Layer 2 of a small transformer language model trained on English Wikipedia (12 layers, counted from 0, width 96).
In attention head 2, each number of a token's query is one row of weights dot the token's vector x. The head spreads its attention over the tokens so far by the softmax of query dot key.

Query weights of the head. A number n stands for n times 0.01.
q0: -18 -39 10 -27 -8 11 -17 2 16 -7 5 18 7 -17 -44 20 -10 28 30 20 23 4 -15 17 17 -32 6 -6 3 -4 -22 -24 -7 5 -34 -18 -11 11 -28 -31 56 44 12 -6 17 16 -3 54 15 -16 30 23 29 14 18 23 12 -24 -11 -21 23 12 -27 38 -12 7 -32 38 -27 36 28 -7 -10 -15 -5 5 26 -11 26 15 7 -18 -8 -17 -14 38 -4 -35 30 1 -10 3 0 1 14 52
q1: -6 3 -7 -9 -23 19 -11 16 18 0 20 7 7 -11 -6 5 -19 3 15 45 20 7 -7 11 9 -16 16 -18 -15 -6 -13 -33 5 1 0 11 8 -43 -27 9 22 -11 -3 -14 -14 12 2 25 -14 18 31 13 5 24 -12 21 -8 -9 -12 -8 -12 -10 -17 -10 14 0 -31 -18 -11 43 5 1 14 -23 -20 0 11 -11 34 17 -28 -7 15 21 2 22 1 -22 12 -2 12 8 -24 10 7 7
q2: -11 4 15 -24 9 13 -12 27 -6 17 48 -6 30 24 -38 -35 -13 -24 20 19 33 43 -36 -31 14 3 -16 4 -20 -19 -6 -1 17 11 -32 16 3 -50 14 21 21 22 25 -16 24 21 -41 42 -3 49 36 -20 38 -25 14 8 -42 13 -11 -14 21 0 -7 -60 2 -1 -20 4 31 7 6 25 25 -21 -39 -11 -7 -39 23 -10 19 -12 7 -18 -1 -11 38 8 13 -17 38 13 -9 9 -11 3
q3: 39 -18 14 0 35 34 17 -23 36 21 -19 2 -6 9 -13 -8 -12 24 41 20 -27 0 9 -34 9 44 11 39 7 -8 31 -26 36 -18 86 11 51 14 3 2 9 22 3 11 -18 42 -13 -17 -21 18 -8 -25 36 37 2 -29 -33 -46 15 -34 18 16 10 -7 -15 14 38 -53 20 7 11 12 -29 -1 -51 50 21 -20 20 -2 -25 50 22 -4 14 49 -8 23 6 5 -25 17 0 4 49 26
q4: 21 14 6 -16 20 -2 4 16 -10 2 1 -34 -26 -21 1 14 0 -8 9 -1 5 3 -16 1 1 13 -18 -2 -7 12 9 20 3 12 -6 -12 0 -16 -20 14 11 -7 -3 1 -3 12 -3 6 10 8 18 17 19 2 1 8 24 30 11 10 0 2 -37 0 2 19 3 -8 29 27 -11 -2 -14 5 21 13 16 6 -4 3 6 -20 -21 -9 6 -16 -12 14 -10 -9 -16 5 -7 4 -1 10
q5: 7 35 -21 -8 31 -49 -2 -21 -26 3 -4 -10 -24 -34 10 -33 20 -37 -13 -45 -15 -7 0 5 -17 -2 -9 25 0 -1 -11 61 -14 18 -28 5 -2 49 41 24 -51 6 -15 22 19 -5 14 -59 -17 12 -52 -18 -29 -10 0 -49 41 26 0 12 15 23 16 7 -20 8 42 20 -24 -32 8 -14 -10 9 38 -24 6 40 -47 -16 34 6 -1 3 12 -8 -14 22 -17 12 -21 18 30 -21 -4 -36
q6: 12 7 7 -38 35 32 -12 0 16 3 11 -45 4 16 17 29 17 30 -3 32 -37 41 20 -16 -33 -42 -22 -26 -8 -6 5 5 30 -2 30 -23 15 -25 1 -29 18 -3 -41 -29 -13 26 -13 7 -1 -14 6 25 -14 47 8 -60 35 -47 -7 3 18 14 -28 3 -18 -16 -27 -19 0 22 -32 -8 0 27 49 6 15 -11 -7 32 -6 12 -42 21 -60 -40 20 26 12 8 4 -17 -46 -20 -1 -9
q7: -10 48 62 1 -7 32 31 62 -10 -19 65 18 -40 -17 19 7 31 2 32 12 45 23 14 11 28 -61 -19 12 -23 21 -2 -24 24 14 -16 3 -19 -7 -43 -31 -1 11 -6 9 -9 24 -6 18 4 7 -9 -52 -38 53 30 22 25 -23 -24 1 7 -14 -15 -52 18 -6 10 -17 -53 -8 50 23 50 -19 26 -21 39 -23 19 35 -66 -4 20 -43 14 2 11 23 -13 -28 33 29 22 3 0 11
q8: 37 -20 28 7 -44 38 12 -24 45 -34 41 -38 -4 -19 1 0 24 1 13 45 4 24 -10 23 7 -14 16 4 -5 9 -7 20 0 26 42 9 53 23 15 -16 2 18 17 41 -24 54 -24 31 20 -14 40 -38 60 -23 14 -9 -2 -1 -1 -22 -2 9 16 -10 25 3 -5 37 3 28 17 -14 -1 -14 19 -5 27 32 35 24 -3 25 -4 24 16 -13 -1 2 27 1 -39 -22 -64 15 38 -31
q9: -6 1 -1 -8 -2 -56 -37 56 -34 -19 9 17 -15 2 61 -8 35 5 39 0 -16 9 2 -18 -38 -19 -24 4 17 -7 -10 -28 -58 3 31 -43 5 -28 -28 -21 -19 12 -16 -22 -42 37 38 36 -5 -44 31 -46 2 -12 9 -2 27 11 -9 4 2 5 -2 -1 13 -11 -6 25 0 20 -6 -1 -11 0 10 56 -3 2 -30 25 55 17 13 -15 31 -18 -53 53 -32 15 -16 -32 21 12 -18 21
q10: -13 9 42 -27 -4 7 -11 -83 23 -15 2 -18 -14 34 -6 16 10 7 38 15 -25 -23 -21 -1 11 -66 -27 25 -12 -6 1 -39 38 12 -38 -13 -13 -11 -15 -58 27 26 43 14 -10 5 10 32 -16 -18 4 48 -3 -28 -14 2 19 -18 39 -32 -9 3 24 76 8 3 -16 36 -46 -24 0 33 7 -66 -12 15 8 -12 -5 -38 -31 -14 -12 -20 42 5 -14 14 -3 95 1 20 7 -33 5 -9
q11: -36 8 -26 -32 28 -44 42 19 -6 -7 -17 -5 7 4 27 -60 -21 0 -19 -11 12 -8 42 13 21 0 -2 -34 20 -39 62 -8 26 -44 21 -20 24 -16 -34 39 -44 26 2 10 18 -8 1 -23 41 -12 -44 20 8 -73 -2 41 11 43 -9 15 -2 -3 -44 -16 -17 -43 -58 -7 10 -3 -33 11 18 24 -3 -47 -17 48 9 -14 -3 38 -30 5 27 5 -16 8 17 -1 8 -7 -21 11 -43 -11
q12: 26 29 -31 -50 1 -61 -1 36 -14 12 20 -10 9 2 -6 -2 11 11 47 -35 -7 0 2 -10 16 2 1 18 -8 -5 -33 22 23 -5 -5 17 48 17 23 28 25 -42 -1 -14 34 -4 5 -26 22 17 -40 -36 18 -23 7 14 0 8 -35 -13 24 39 -3 67 -12 -18 1 -1 20 -23 19 25 8 5 -68 -35 -31 4 -5 19 23 9 -49 58 -12 23 -4 -3 39 -13 6 -8 -30 19 -48 -20
q13: 31 6 -18 -14 53 -8 22 18 -5 -18 -4 -18 4 23 -3 -43 18 -30 6 -40 10 9 44 13 -27 41 8 -21 -23 12 0 58 -46 43 -31 -66 -15 12 22 35 44 7 26 21 29 -23 -10 27 24 -7 25 -12 -28 -2 15 -10 18 11 18 -1 45 -7 -39 6 7 1 37 8 27 -46 -16 62 -6 -24 44 21 7 15 -44 -4 18 22 21 41 42 -15 -5 -2 15 23 -39 -1 6 -18 -5 -25
q14: -25 43 18 -64 -1 -32 18 23 -35 -14 18 -19 29 -30 -35 -27 -4 -1 -11 -16 -24 -18 26 44 -18 19 -28 18 -20 -14 78 16 -28 -22 -22 5 -17 0 1 21 -12 -24 19 -12 -20 -38 -1 -59 -9 48 -32 -3 -1 3 1 -19 -45 8 -20 5 9 -17 6 -27 -1 -57 -37 -9 3 27 -9 58 -30 44 12 -6 -38 1 -37 0 55 18 -62 27 -9 -11 -17 -2 -28 18 -27 -26 -5 -31 12 14
q15: 54 11 31 -40 -10 -7 73 0 33 -9 19 25 -28 4 40 -16 10 7 -10 -13 -27 -14 1 20 -9 50 -16 11 -18 48 56 0 3 -13 -1 -9 -7 -33 -6 40 -1 2 -15 1 13 -5 3 -46 -4 -37 -50 -9 -10 -13 -5 5 26 43 15 -31 29 -10 -39 7 35 -46 25 -4 14 32 -1 -19 -8 -22 -9 31 7 -2 -27 25 -12 -9 -31 3 -37 -45 -9 -8 -62 -6 13 7 -8 28 -53 3
q16: -36 24 -48 -5 -12 15 -7 66 43 30 10 -23 23 1 4 -10 10 10 23 28 6 52 17 -13 37 7 -48 11 0 15 21 25 26 -64 -12 -25 7 -55 -8 0 19 -4 -18 -4 -23 -13 -30 -7 -26 -7 29 -68 20 -1 -8 17 10 -32 20 -26 14 8 41 25 -12 9 -2 22 15 0 25 -13 -13 36 22 11 1 32 7 10 9 10 21 -15 -20 -15 -38 -9 -23 6 -51 4 -26 -59 41 -8
q17: -18 -33 -10 -11 -6 6 45 11 -2 61 30 6 -1 6 -4 69 5 -46 -6 10 2 -43 -18 -40 30 -15 1 -53 -26 23 5 -5 -38 -52 17 -17 -28 48 16 -10 13 7 7 -30 32 7 -27 26 -12 23 -27 28 -12 -41 12 11 -1 28 11 45 -9 -2 -16 -13 38 -4 -24 -25 0 10 47 1 18 -21 -14 -18 0 22 21 -4 49 11 -43 -29 -34 28 19 -21 -37 -16 -14 -45 -12 25 16 16
q18: -37 -37 29 -19 12 52 -2 4 23 9 -10 10 50 -43 4 13 -4 -1 -4 -10 21 4 -25 -20 9 -21 -6 -29 21 37 1 41 -20 48 43 -44 -27 14 -9 -15 -53 62 9 9 9 -1 -45 32 -1 -23 -22 4 -44 37 -9 -2 -16 -12 -13 -13 -16 51 19 -12 10 -11 53 26 -25 26 -41 4 -20 -15 -27 -38 41 21 54 -11 -22 -40 -5 -1 31 21 -9 13 0 -24 13 -17 -2 1 -13 5
q19: -12 2 28 58 23 2 -47 25 -2 -3 -22 9 -2 -12 12 -20 -42 52 -11 51 -36 -6 19 21 30 7 4 15 41 -41 -33 -37 -43 18 39 13 -58 5 1 -32 29 0 21 58 12 4 8 -1 0 24 -33 -9 21 49 -8 0 21 -34 -24 58 -16 19 -7 -8 -4 -24 -3 -7 7 9 -22 -2 30 -9 29 8 -19 -10 -16 22 -31 -16 -25 -27 12 -20 -11 2 23 4 29 25 -32 -1 -2 45
q20: -5 36 1 39 74 -37 -12 18 8 -13 29 -24 45 -16 -1 -24 -24 -1 9 -20 1 -5 -28 12 -36 -14 -3 17 -22 39 -4 -24 4 -5 9 43 -10 11 -37 7 0 3 51 16 5 34 29 -31 -43 -9 -12 3 -31 -24 11 29 -38 -52 47 11 11 -5 -28 7 14 19 -16 26 -13 -12 7 18 -28 36 -2 -9 2 9 -75 -16 -9 -43 4 40 -44 -20 -13 32 17 -14 4 16 4 12 -27 -39
q21: -20 -12 22 -1 -52 -29 -56 6 46 1 -40 7 -11 18 12 -9 5 24 15 18 -36 44 35 -19 -20 22 13 -30 -53 -2 10 -1 2 -9 26 34 77 10 4 -24 -16 14 -15 30 15 -5 55 -8 -12 47 6 9 -31 -66 -29 19 41 32 23 6 27 11 30 34 9 22 48 15 18 -9 -9 3 -20 -73 -34 -19 -10 10 -40 12 -13 11 -54 3 31 -34 -15 -22 -35 2 3 36 -12 -42 -36 1
q22: 28 40 -9 9 -23 19 5 6 24 3 8 43 -9 -16 -15 66 -22 45 30 -9 -2 -1 -4 43 5 -22 -37 36 5 -7 27 86 20 -48 -3 -6 24 -7 17 21 1 29 -29 -10 -21 94 -32 48 -11 -1 0 -5 -17 8 -42 -63 -27 26 -17 -14 -13 12 -56 -35 -12 -9 0 -6 56 7 17 40 37 28 -7 7 -20 -7 -13 24 2 -21 9 59 14 1 -4 -8 -33 -8 58 45 -2 -42 -2 -2
q23: -24 23 4 -10 -6 45 63 8 17 32 3 -47 59 -17 23 -2 24 -23 -1 -39 21 4 -19 11 3 -15 29 -15 5 -4 -57 -26 -29 -15 -3 26 46 4 46 -11 15 -8 -7 -13 13 -19 -25 -13 20 30 -1 34 39 -1 9 -25 9 17 -9 2 -35 -65 28 27 7 7 -14 23 17 49 -19 2 -48 10 10 10 -3 13 20 -2 -9 38 -8 6 0 -2 -45 -23 -25 15 21 27 15 40 -2 -17
q24: -17 -53 45 -43 -29 23 16 6 -12 -4 -1 21 -29 -35 25 40 -17 32 0 -2 25 -11 -56 13 -12 -31 -12 1 6 14 34 -63 -8 -1 4 15 8 -4 5 4 11 18 42 23 40 13 -19 4 18 -43 8 2 19 -9 31 16 -25 11 -12 1 39 -24 -25 32 -12 35 -19 15 -2 -13 -4 -3 27 41 27 32 11 25 13 -21 35 6 -26 -11 -5 37 -16 -32 0 34 -14 -46 -16 24 22 -4
q25: -7 14 -16 21 0 57 55 28 26 -6 37 -15 6 -11 -6 -23 -2 22 -42 -22 0 2 -13 54 51 17 6 30 -38 -6 52 -13 -17 -31 5 -35 -11 27 -50 1 26 11 40 -20 3 40 -6 19 40 -6 10 24 36 -4 1 -31 55 2 40 19 -8 -16 12 -21 20 -25 -2 39 -26 -9 -13 12 2 27 -13 -24 -7 -1 24 -18 39 36 -11 12 20 39 -6 8 20 -44 -17 23 -38 -56 58 24
q26: 5 20 -14 -46 48 -18 -7 20 21 -37 40 -20 25 -2 -4 19 -14 0 22 15 39 -4 -31 39 45 15 -16 -1 33 27 17 -24 -11 62 -20 -40 13 0 -8 -2 40 -22 -54 -27 -2 10 6 15 55 26 -30 -11 44 -44 -9 -28 26 0 46 17 -37 29 -29 -20 -9 -36 -21 -19 10 6 -52 -40 -39 -2 -24 -3 13 -25 -9 20 -14 16 2 35 -40 13 0 40 16 -12 22 -57 1 -13 -40 0
q27: -9 20 13 32 -3 -2 20 -4 -13 6 19 19 -19 -42 -15 -35 37 12 16 29 52 -42 -19 3 -7 -13 -12 -37 -21 -20 17 2 43 19 11 -1 1 21 46 15 -27 -14 -24 -54 -12 13 44 11 28 -20 -49 -35 25 5 11 21 5 -17 18 -17 9 38 -18 14 -55 -7 41 1 24 -13 28 -19 6 10 -37 -62 5 -11 -28 8 24 -4 13 8 5 -30 -38 -6 -17 -34 -48 18 3 21 -28 26
q28: 57 13 4 11 41 -6 5 -1 -13 69 3 13 5 -41 26 -6 16 -24 23 32 -8 -25 20 1 20 16 -15 -32 2 -47 28 -4 -35 6 -38 -15 -59 52 9 -15 7 -7 10 68 -35 16 1 1 3 -46 4 -8 22 12 -39 4 -29 0 -40 -8 15 -1 -11 5 -2 27 11 -25 -6 15 -25 -25 -9 22 -7 -65 4 -9 -27 -15 -13 -6 -28 9 18 24 20 26 23 -23 2 4 26 22 12 -33
q29: 5 -3 14 6 -16 -14 -84 -16 -3 -20 -14 21 -38 -31 -12 41 -27 28 -41 30 -10 -26 -20 -31 -17 -43 11 -6 -11 11 -8 8 -10 16 5 3 15 -4 17 10 -12 24 -37 -28 9 23 10 53 -68 6 -16 0 41 49 39 -57 54 12 16 -4 -21 -26 0 34 -62 -13 -5 -15 -53 -47 -36 -22 37 -39 -29 2 3 -5 16 16 -35 -3 -10 -18 40 -54 -28 -1 1 -8 -3 19 29 3 22 -1
q30: -3 0 -19 3 12 -19 7 3 18 17 -9 8 29 38 -3 34 8 -7 -20 -11 -21 -39 -6 13 -26 -11 -13 -16 1 -1 21 -39 -34 -19 16 29 0 -3 20 16 26 10 -52 43 -2 14 -29 -22 39 -68 -13 -9 12 -17 43 -5 -5 -15 15 -20 7 -21 20 20 -30 18 -12 50 -37 9 25 42 -44 2 46 30 -31 -27 40 -65 -32 -8 -3 14 13 -30 -16 -17 -41 -44 -10 -9 -28 21 -5 6
q31: -2 14 -19 -17 8 -16 -16 6 -3 3 47 20 -2 -9 13 42 -7 34 21 -49 -7 30 21 -42 50 -7 -3 -24 -10 -30 -12 -4 22 13 -17 -4 10 15 -12 -9 7 -8 13 8 -20 -1 -30 32 -25 65 -17 1 -27 50 -1 -6 10 -27 22 -6 28 32 -11 -24 -8 29 47 22 -4 -12 -26 -19 6 -31 25 44 30 14 -13 -20 -45 -23 -37 6 3 -51 -21 4 62 -48 -15 1 -23 0 -17 37

Each question shows a short text with each token's key, already scaled and adjusted for position as the last token sees it. A number n stands for n times 0.017.

Then comes the last token's vector x. A number n stands for n times 0.014.

0 " He": -16 -10 -55 2 16 -34 -9 -68 -6 -18 -28 36 3 41 11 21 23 -6 -6 -65 32 -37 20 17 -23 -12 7 -25 30 22 -16 -35
1 " later": -35 -37 -78 21 -10 -34 -8 -23 -17 -23 -25 20 -24 1 15 51 -2 18 4 -19 27 -33 -11 -13 -23 -24 2 -22 48 53 -14 -22
2 " train": -12 -36 -66 5 -21 -41 -21 -19 -9 -19 -46 16 -25 23 27 43 10 -3 12 -39 32 -31 -22 2 -21 -42 -3 9 46 43 -20 -17
3 "ed": -10 -36 -48 10 -4 -41 -8 -8 26 -8 -34 34 -16 46 -15 45 25 19 26 -41 34 -17 9 2 -10 -62 -4 -2 36 44 -31 -7
4 " at": -4 -35 -88 -15 -1 -31 -22 -61 7 -11 -17 13 -31 22 14 24 15 -2 -1 -30 37 -23 -2 19 -34 -32 4 -21 43 17 -15 -28
5 " the": -7 -31 -68 2 -14 -51 -21 -45 -1 3 -14 23 -23 48 28 39 23 2 -10 -28 43 -10 10 28 -17 -40 13 -20 35 21 -30 -19
x: -19 19 -15 -13 -4 -17 -9 3 -19 9 18 -13 27 5 -11 -16 8 -14 9 -15 10 -1 -23 13 -12 58 16 -17 -10 -1 -17 -28 2 -1 8 10 -14 18 0 12 1 2 -3 -18 -16 3 26 -12 -11 -2 -11 48 8 9 -18 1 -25 -4 -32 15 -2 -2 -16 1 14 0 1 -23 -14 2 44 19 11 -11 -36 6 7 13 6 12 -25 -23 4 14 3 -1 -2 -43 -1 -5 -77 -13 -3 16 -5 -21
Which token does the last token look at most, and with what share of its attention? 2 " train", with about 30%

0 " W": -7 -4 -57 -4 3 -22 -8 -59 3 -8 -26 30 -2 30 8 22 26 -15 -4 -55 43 -24 6 12 -10 -13 1 -14 22 19 -15 -28
1 " (": 1 -29 -51 -10 -6 -34 -26 -54 14 -2 -20 24 -16 37 -7 30 45 1 8 -47 11 -4 5 5 18 -14 -1 -16 19 23 -25 -24
2 "2004": -16 -42 -57 2 2 -11 6 -33 7 -21 -15 4 2 17 4 32 46 -22 -12 -37 26 -21 -14 24 6 -43 5 -23 19 22 -28 -27
3 ")": -21 -27 -67 0 -5 -15 13 -19 -4 -24 -11 27 -20 39 -17 34 46 4 2 -40 47 -18 1 -8 -5 -15 3 -21 17 20 -23 -4
4 "\n\n": -14 -8 -43 -4 0 -35 -23 -63 19 -9 -26 30 -2 32 -3 30 15 2 18 -44 28 2 10 11 9 -11 10 -27 23 19 -29 -36
5 "Team": 10 -26 -40 11 20 -45 -42 -1 -13 -19 -21 12 -19 29 32 22 26 8 -9 -11 54 -16 -9 13 -12 -29 -24 -20 33 31 -22 -11
x: 20 -23 -23 -22 -7 4 -14 10 19 20 -15 -12 24 -16 19 14 3 9 11 11 -8 -6 0 15 -6 34 9 -9 -37 6 13 0 8 3 7 7 40 -8 -42 6 5 -26 10 18 -27 -22 38 23 24 23 18 15 4 12 -8 13 -4 -21 -21 -16 4 6 -26 -6 29 7 -28 10 13 -30 -3 3 -31 -26 -25 -7 51 28 -10 11 4 -11 -5 -8 6 23 23 -51 15 -11 -58 21 -2 18 -24 29
To which token does the last token give the most attention? 4 "\n\n"

0 " up": -11 -9 -42 -5 12 -32 -6 -46 4 -6 -15 28 6 20 9 14 20 -10 11 -38 41 -17 0 11 -7 -15 2 -13 22 18 -13 -19
1 " to": -18 -32 -57 -9 9 -16 -4 -21 21 -2 -4 19 0 26 24 31 17 -4 18 -29 6 -14 -3 2 -14 -17 11 -1 20 36 -18 -16
2 " a": -11 -30 -54 7 3 -26 -10 -29 5 7 2 21 -11 27 27 27 11 -1 -16 -22 17 -1 -4 9 6 -33 4 -30 30 13 -20 -10
3 " height": 4 -26 -55 1 -16 -35 -1 -18 -6 -10 -30 15 -16 5 18 17 8 -24 -3 0 19 -8 -16 5 1 -23 11 -7 20 48 -21 -15
4 " of": -5 -26 -42 5 -5 -24 -3 -38 1 -17 2 20 -15 24 16 22 15 -1 7 -35 18 -5 -5 9 -16 -35 10 -23 31 22 -18 -21
5 " 6": 8 -34 -46 10 -2 -26 -10 -26 8 -27 -16 -7 -18 23 10 34 18 9 7 -30 22 -18 -1 13 23 -23 3 -7 2 30 -25 0
x: -9 4 -15 -5 -17 32 6 8 -39 16 -2 1 0 -11 -38 -40 -24 24 -1 21 10 -8 -10 32 -17 13 38 -15 -18 -23 1 9 19 7 16 18 -14 11 -35 9 -27 -4 -15 -28 6 -23 83 -24 5 -4 13 5 -8 15 -26 5 15 13 -25 3 8 -15 -16 0 -2 11 3 -12 -9 23 -19 14 -9 2 5 -17 -6 14 -37 45 5 20 -2 27 5 -5 11 -61 -6 -14 5 11 25 -11 -6 16
To which token does the last token give the most attention? 3 " height"

0 " few": -13 -14 -48 -7 14 -35 -6 -50 -1 -7 -18 23 2 18 19 16 19 -6 -2 -40 37 -28 5 16 -5 -10 -2 -13 24 18 -13 -23
1 " years": -26 -26 -50 7 -2 -40 0 -17 -11 -21 -17 1 0 23 23 30 24 -12 2 -31 36 -14 4 10 -15 2 8 -11 10 41 -19 -18
2 ",": -2 -26 -41 8 5 -30 9 -42 11 -18 -9 17 -2 21 0 33 37 -2 -1 -43 24 -9 17 2 16 -26 12 -2 19 11 -26 -30
3 " mini": 24 -27 -53 -4 -15 -42 -1 -34 28 0 17 4 -8 10 -8 19 25 -11 8 -37 5 -1 -24 -15 -2 -18 -3 -23 22 34 -3 -15
4 "f": 30 -22 -36 13 2 -24 -25 -13 14 -16 13 8 -4 42 -16 37 31 12 8 -38 41 -9 -13 0 4 -7 5 -15 1 18 -29 -22
5 "ig": 6 -25 -54 5 23 -27 -10 -33 -1 -9 5 17 -3 35 -5 37 22 -6 -5 -22 24 -14 -21 -22 20 -31 1 -12 10 34 -7 -13
x: -17 8 -5 -11 -20 13 -47 47 1 -4 2 -21 -19 -12 -1 -3 -1 -16 13 -2 0 -4 -11 22 0 5 -1 -4 -21 4 14 -6 11 -13 10 12 2 13 -36 12 41 15 1 -21 -12 1 18 17 40 3 33 38 17 13 -16 26 -4 5 1 -38 -7 -6 20 13 7 -9 -3 17 22 24 -13 -23 -21 -32 -12 6 18 -7 3 16 -5 -12 29 89 -17 0 -21 -66 12 29 -14 -9 20 -11 33 20
Which token does the last token look at most, and with what share of its attention? 3 " mini", with about 30%

0 " and": -5 -9 -47 -3 5 -37 -4 -64 5 -10 -13 37 2 26 14 25 18 -12 0 -49 42 -20 12 16 -17 -19 7 -26 21 23 -20 -25
1 " a": -3 -35 -67 7 12 -27 -15 -32 7 9 -1 30 -13 34 31 40 13 2 -20 -27 21 -1 -6 11 9 -39 3 -36 32 19 -24 -15
2 " former": -1 -23 -64 11 -4 -30 -19 -32 -21 2 -22 22 -7 13 26 45 12 -15 4 -19 39 -26 2 11 -16 -40 5 -14 38 34 -19 -9
3 " professional": 5 -26 -44 23 -10 -32 -20 -13 10 0 -28 1 -1 21 13 55 14 5 17 -17 29 -9 -11 13 1 -53 -9 -16 34 49 -38 15
4 " player": 23 -23 -48 2 4 -42 -34 -30 -2 -18 -33 20 -8 23 24 21 23 8 3 -22 42 -17 -20 18 -11 -15 6 -6 29 53 -10 -33
5 ".": -11 -22 -43 0 -6 -21 -3 -58 8 -9 0 36 0 25 12 41 30 -2 4 -49 28 0 13 3 27 -23 9 -15 29 26 -40 -25
x: -12 34 -36 7 -22 -32 -19 -29 0 -23 -17 1 5 -5 -1 18 -7 -4 -4 -15 1 -8 5 12 -35 -7 2 -23 20 4 6 -49 -7 5 -11 7 22 10 -44 32 20 -4 -10 9 -24 -24 9 23 5 45 -21 32 -24 20 -8 27 -4 7 -5 -27 -10 -15 -35 -7 -8 36 1 -16 -9 8 -12 11 -3 -5 -8 8 7 18 -47 7 12 24 6 12 23 -14 -5 -27 -11 24 -21 -16 -11 -15 -13 20
To which token does the last token give the most attention? 1 " a"

0 "o": -7 -9 -42 -4 10 -21 -10 -43 3 -8 -8 25 5 23 5 17 21 -5 2 -34 27 -13 6 9 -9 -10 6 -16 12 16 -14 -20
1 " Town": -19 -20 -42 0 -5 -22 -29 -17 3 -10 -25 6 -8 18 6 29 25 -3 12 -14 21 -25 5 -5 5 -10 -4 -10 23 27 -16 -14
2 " and": 2 -17 -33 3 2 -23 -8 -36 15 -6 -1 20 -10 28 9 30 9 -5 8 -26 19 -11 5 7 -7 -29 3 -24 14 27 -21 -13
3 " Leg": 27 -16 -28 18 -10 -32 6 -3 3 -3 -8 -4 -12 22 19 19 31 3 -7 -30 28 -14 -13 6 1 -23 1 -25 30 17 -4 -5
4 "o": 20 -26 -42 0 -4 -27 -22 -24 5 -16 9 13 -8 30 -7 28 24 1 12 -20 12 -7 1 1 -1 -11 9 -17 9 26 -22 -16
5 " Castle": 13 -23 -48 -3 19 -40 -16 -18 -5 -4 -26 8 -10 24 0 15 25 -6 3 -7 25 -17 -3 -4 -3 -17 9 -1 14 22 -11 -12
x: 18 -20 -64 -14 -11 -18 -3 21 35 4 14 -26 -27 -5 -9 -15 1 -3 -6 -39 17 -31 4 31 -6 15 -3 -6 -16 -1 16 -9 -18 -50 -8 11 44 -20 -32 14 -20 -8 0 -9 -8 27 46 11 36 8 5 34 16 0 -14 2 -11 19 11 -14 2 3 -10 -7 -6 -11 -5 5 40 29 -19 -15 -3 21 -39 17 19 -2 -33 21 10 -9 16 26 16 11 -8 -56 21 26 -54 -6 11 -3 4 -8
Which token does the last token look at most, and with what share of its attention? 0 "o", with about 70%

0 " programme": -17 -14 -59 -2 20 -42 -11 -54 -11 -8 -32 30 9 33 20 19 33 -18 -7 -44 53 -26 7 21 -26 -19 0 -21 28 28 -12 -20
1 " of": 0 -35 -60 4 1 -24 -12 -46 -5 -15 -8 37 -12 39 18 46 19 0 7 -44 27 -6 -11 5 -22 -44 14 -28 33 38 -27 -28
2 " events": -21 -42 -58 15 -26 -59 -23 -14 -3 -12 -32 11 -21 19 20 32 38 -4 -8 -9 44 -5 -13 25 -32 -40 -14 -7 33 34 -22 -6
3 " made": -5 -24 -58 12 -14 -59 -17 -9 37 12 -33 34 -24 11 22 4 16 13 8 -19 53 8 -3 5 -32 -22 -19 7 40 60 2 -15
4 " up": 43 -31 -55 -6 -4 -49 -23 -20 21 -5 -14 20 -2 33 -1 20 19 1 50 -22 47 -20 -31 -11 15 -38 -14 -5 38 37 -24 -7
5 " of": 0 -32 -60 5 -5 -36 -12 -49 -3 -15 -1 31 -15 38 24 36 18 -3 3 -45 24 -8 -7 9 -24 -45 11 -30 39 35 -27 -27
x: -19 -4 -14 -4 -24 -2 2 26 28 9 6 -9 2 -14 -19 -7 -15 16 6 8 9 -8 10 21 -25 27 4 -23 -9 -8 -30 -11 -5 18 -8 4 -25 6 -36 14 40 -1 12 -3 -52 7 42 8 -3 -7 -7 30 -2 26 1 17 -5 -23 15 1 -15 -1 -4 17 -20 6 -18 -11 -9 10 53 15 -14 -20 -30 8 18 15 7 22 -5 26 -3 22 4 0 -7 -72 11 2 4 -10 -6 7 -15 -6
Which two tokens does the last token look at most, in order? 4 " up", 3 " made"

0 " D": -12 -10 -58 -4 11 -29 -14 -73 2 -14 -16 38 3 32 10 24 33 -9 -6 -69 41 -21 16 12 -10 -3 4 -24 26 30 -16 -33
1 "NA": -7 -28 -55 22 -11 -25 3 -35 20 -2 5 18 -30 24 17 45 33 -19 18 -55 51 -1 -18 16 2 -15 5 -32 56 37 -33 -16
2 " extra": -12 -33 -74 1 -47 -64 -27 -6 14 -3 14 27 -13 24 -2 33 11 -13 24 -21 46 -9 -17 19 -12 -7 8 -19 33 57 -8 -10
3 "ction": 9 -39 -61 25 -44 -43 -16 -2 8 -12 -21 3 -15 42 16 49 36 6 6 -32 38 -24 -14 10 -3 -49 -16 -29 37 33 0 -12
4 " and": -4 -28 -47 7 -4 -43 -12 -61 30 -12 -5 27 -19 44 10 42 11 -7 15 -41 32 -16 8 15 -5 -47 8 -38 27 41 -32 -21
5 " the": -10 -31 -63 8 -18 -48 -24 -48 4 0 -19 19 -23 49 23 36 20 0 -12 -30 46 -10 12 26 -9 -39 16 -22 39 22 -27 -16
x: -21 20 -9 -13 1 -11 -9 -3 -21 12 21 -12 27 5 -11 -12 7 -14 7 -16 -1 1 -16 14 -7 59 21 -21 -10 -1 -16 -24 3 -1 14 7 -25 16 5 14 6 1 -9 -16 -15 6 29 -14 -14 -2 -10 47 7 9 -18 -1 -23 5 -25 13 -4 -3 -19 -2 10 1 3 -17 -15 -1 43 17 11 -11 -39 0 5 10 7 8 -18 -23 6 14 -2 -5 0 -50 1 4 -82 -13 -3 15 -7 -18
To which token does the last token give the most attention? 0 " D"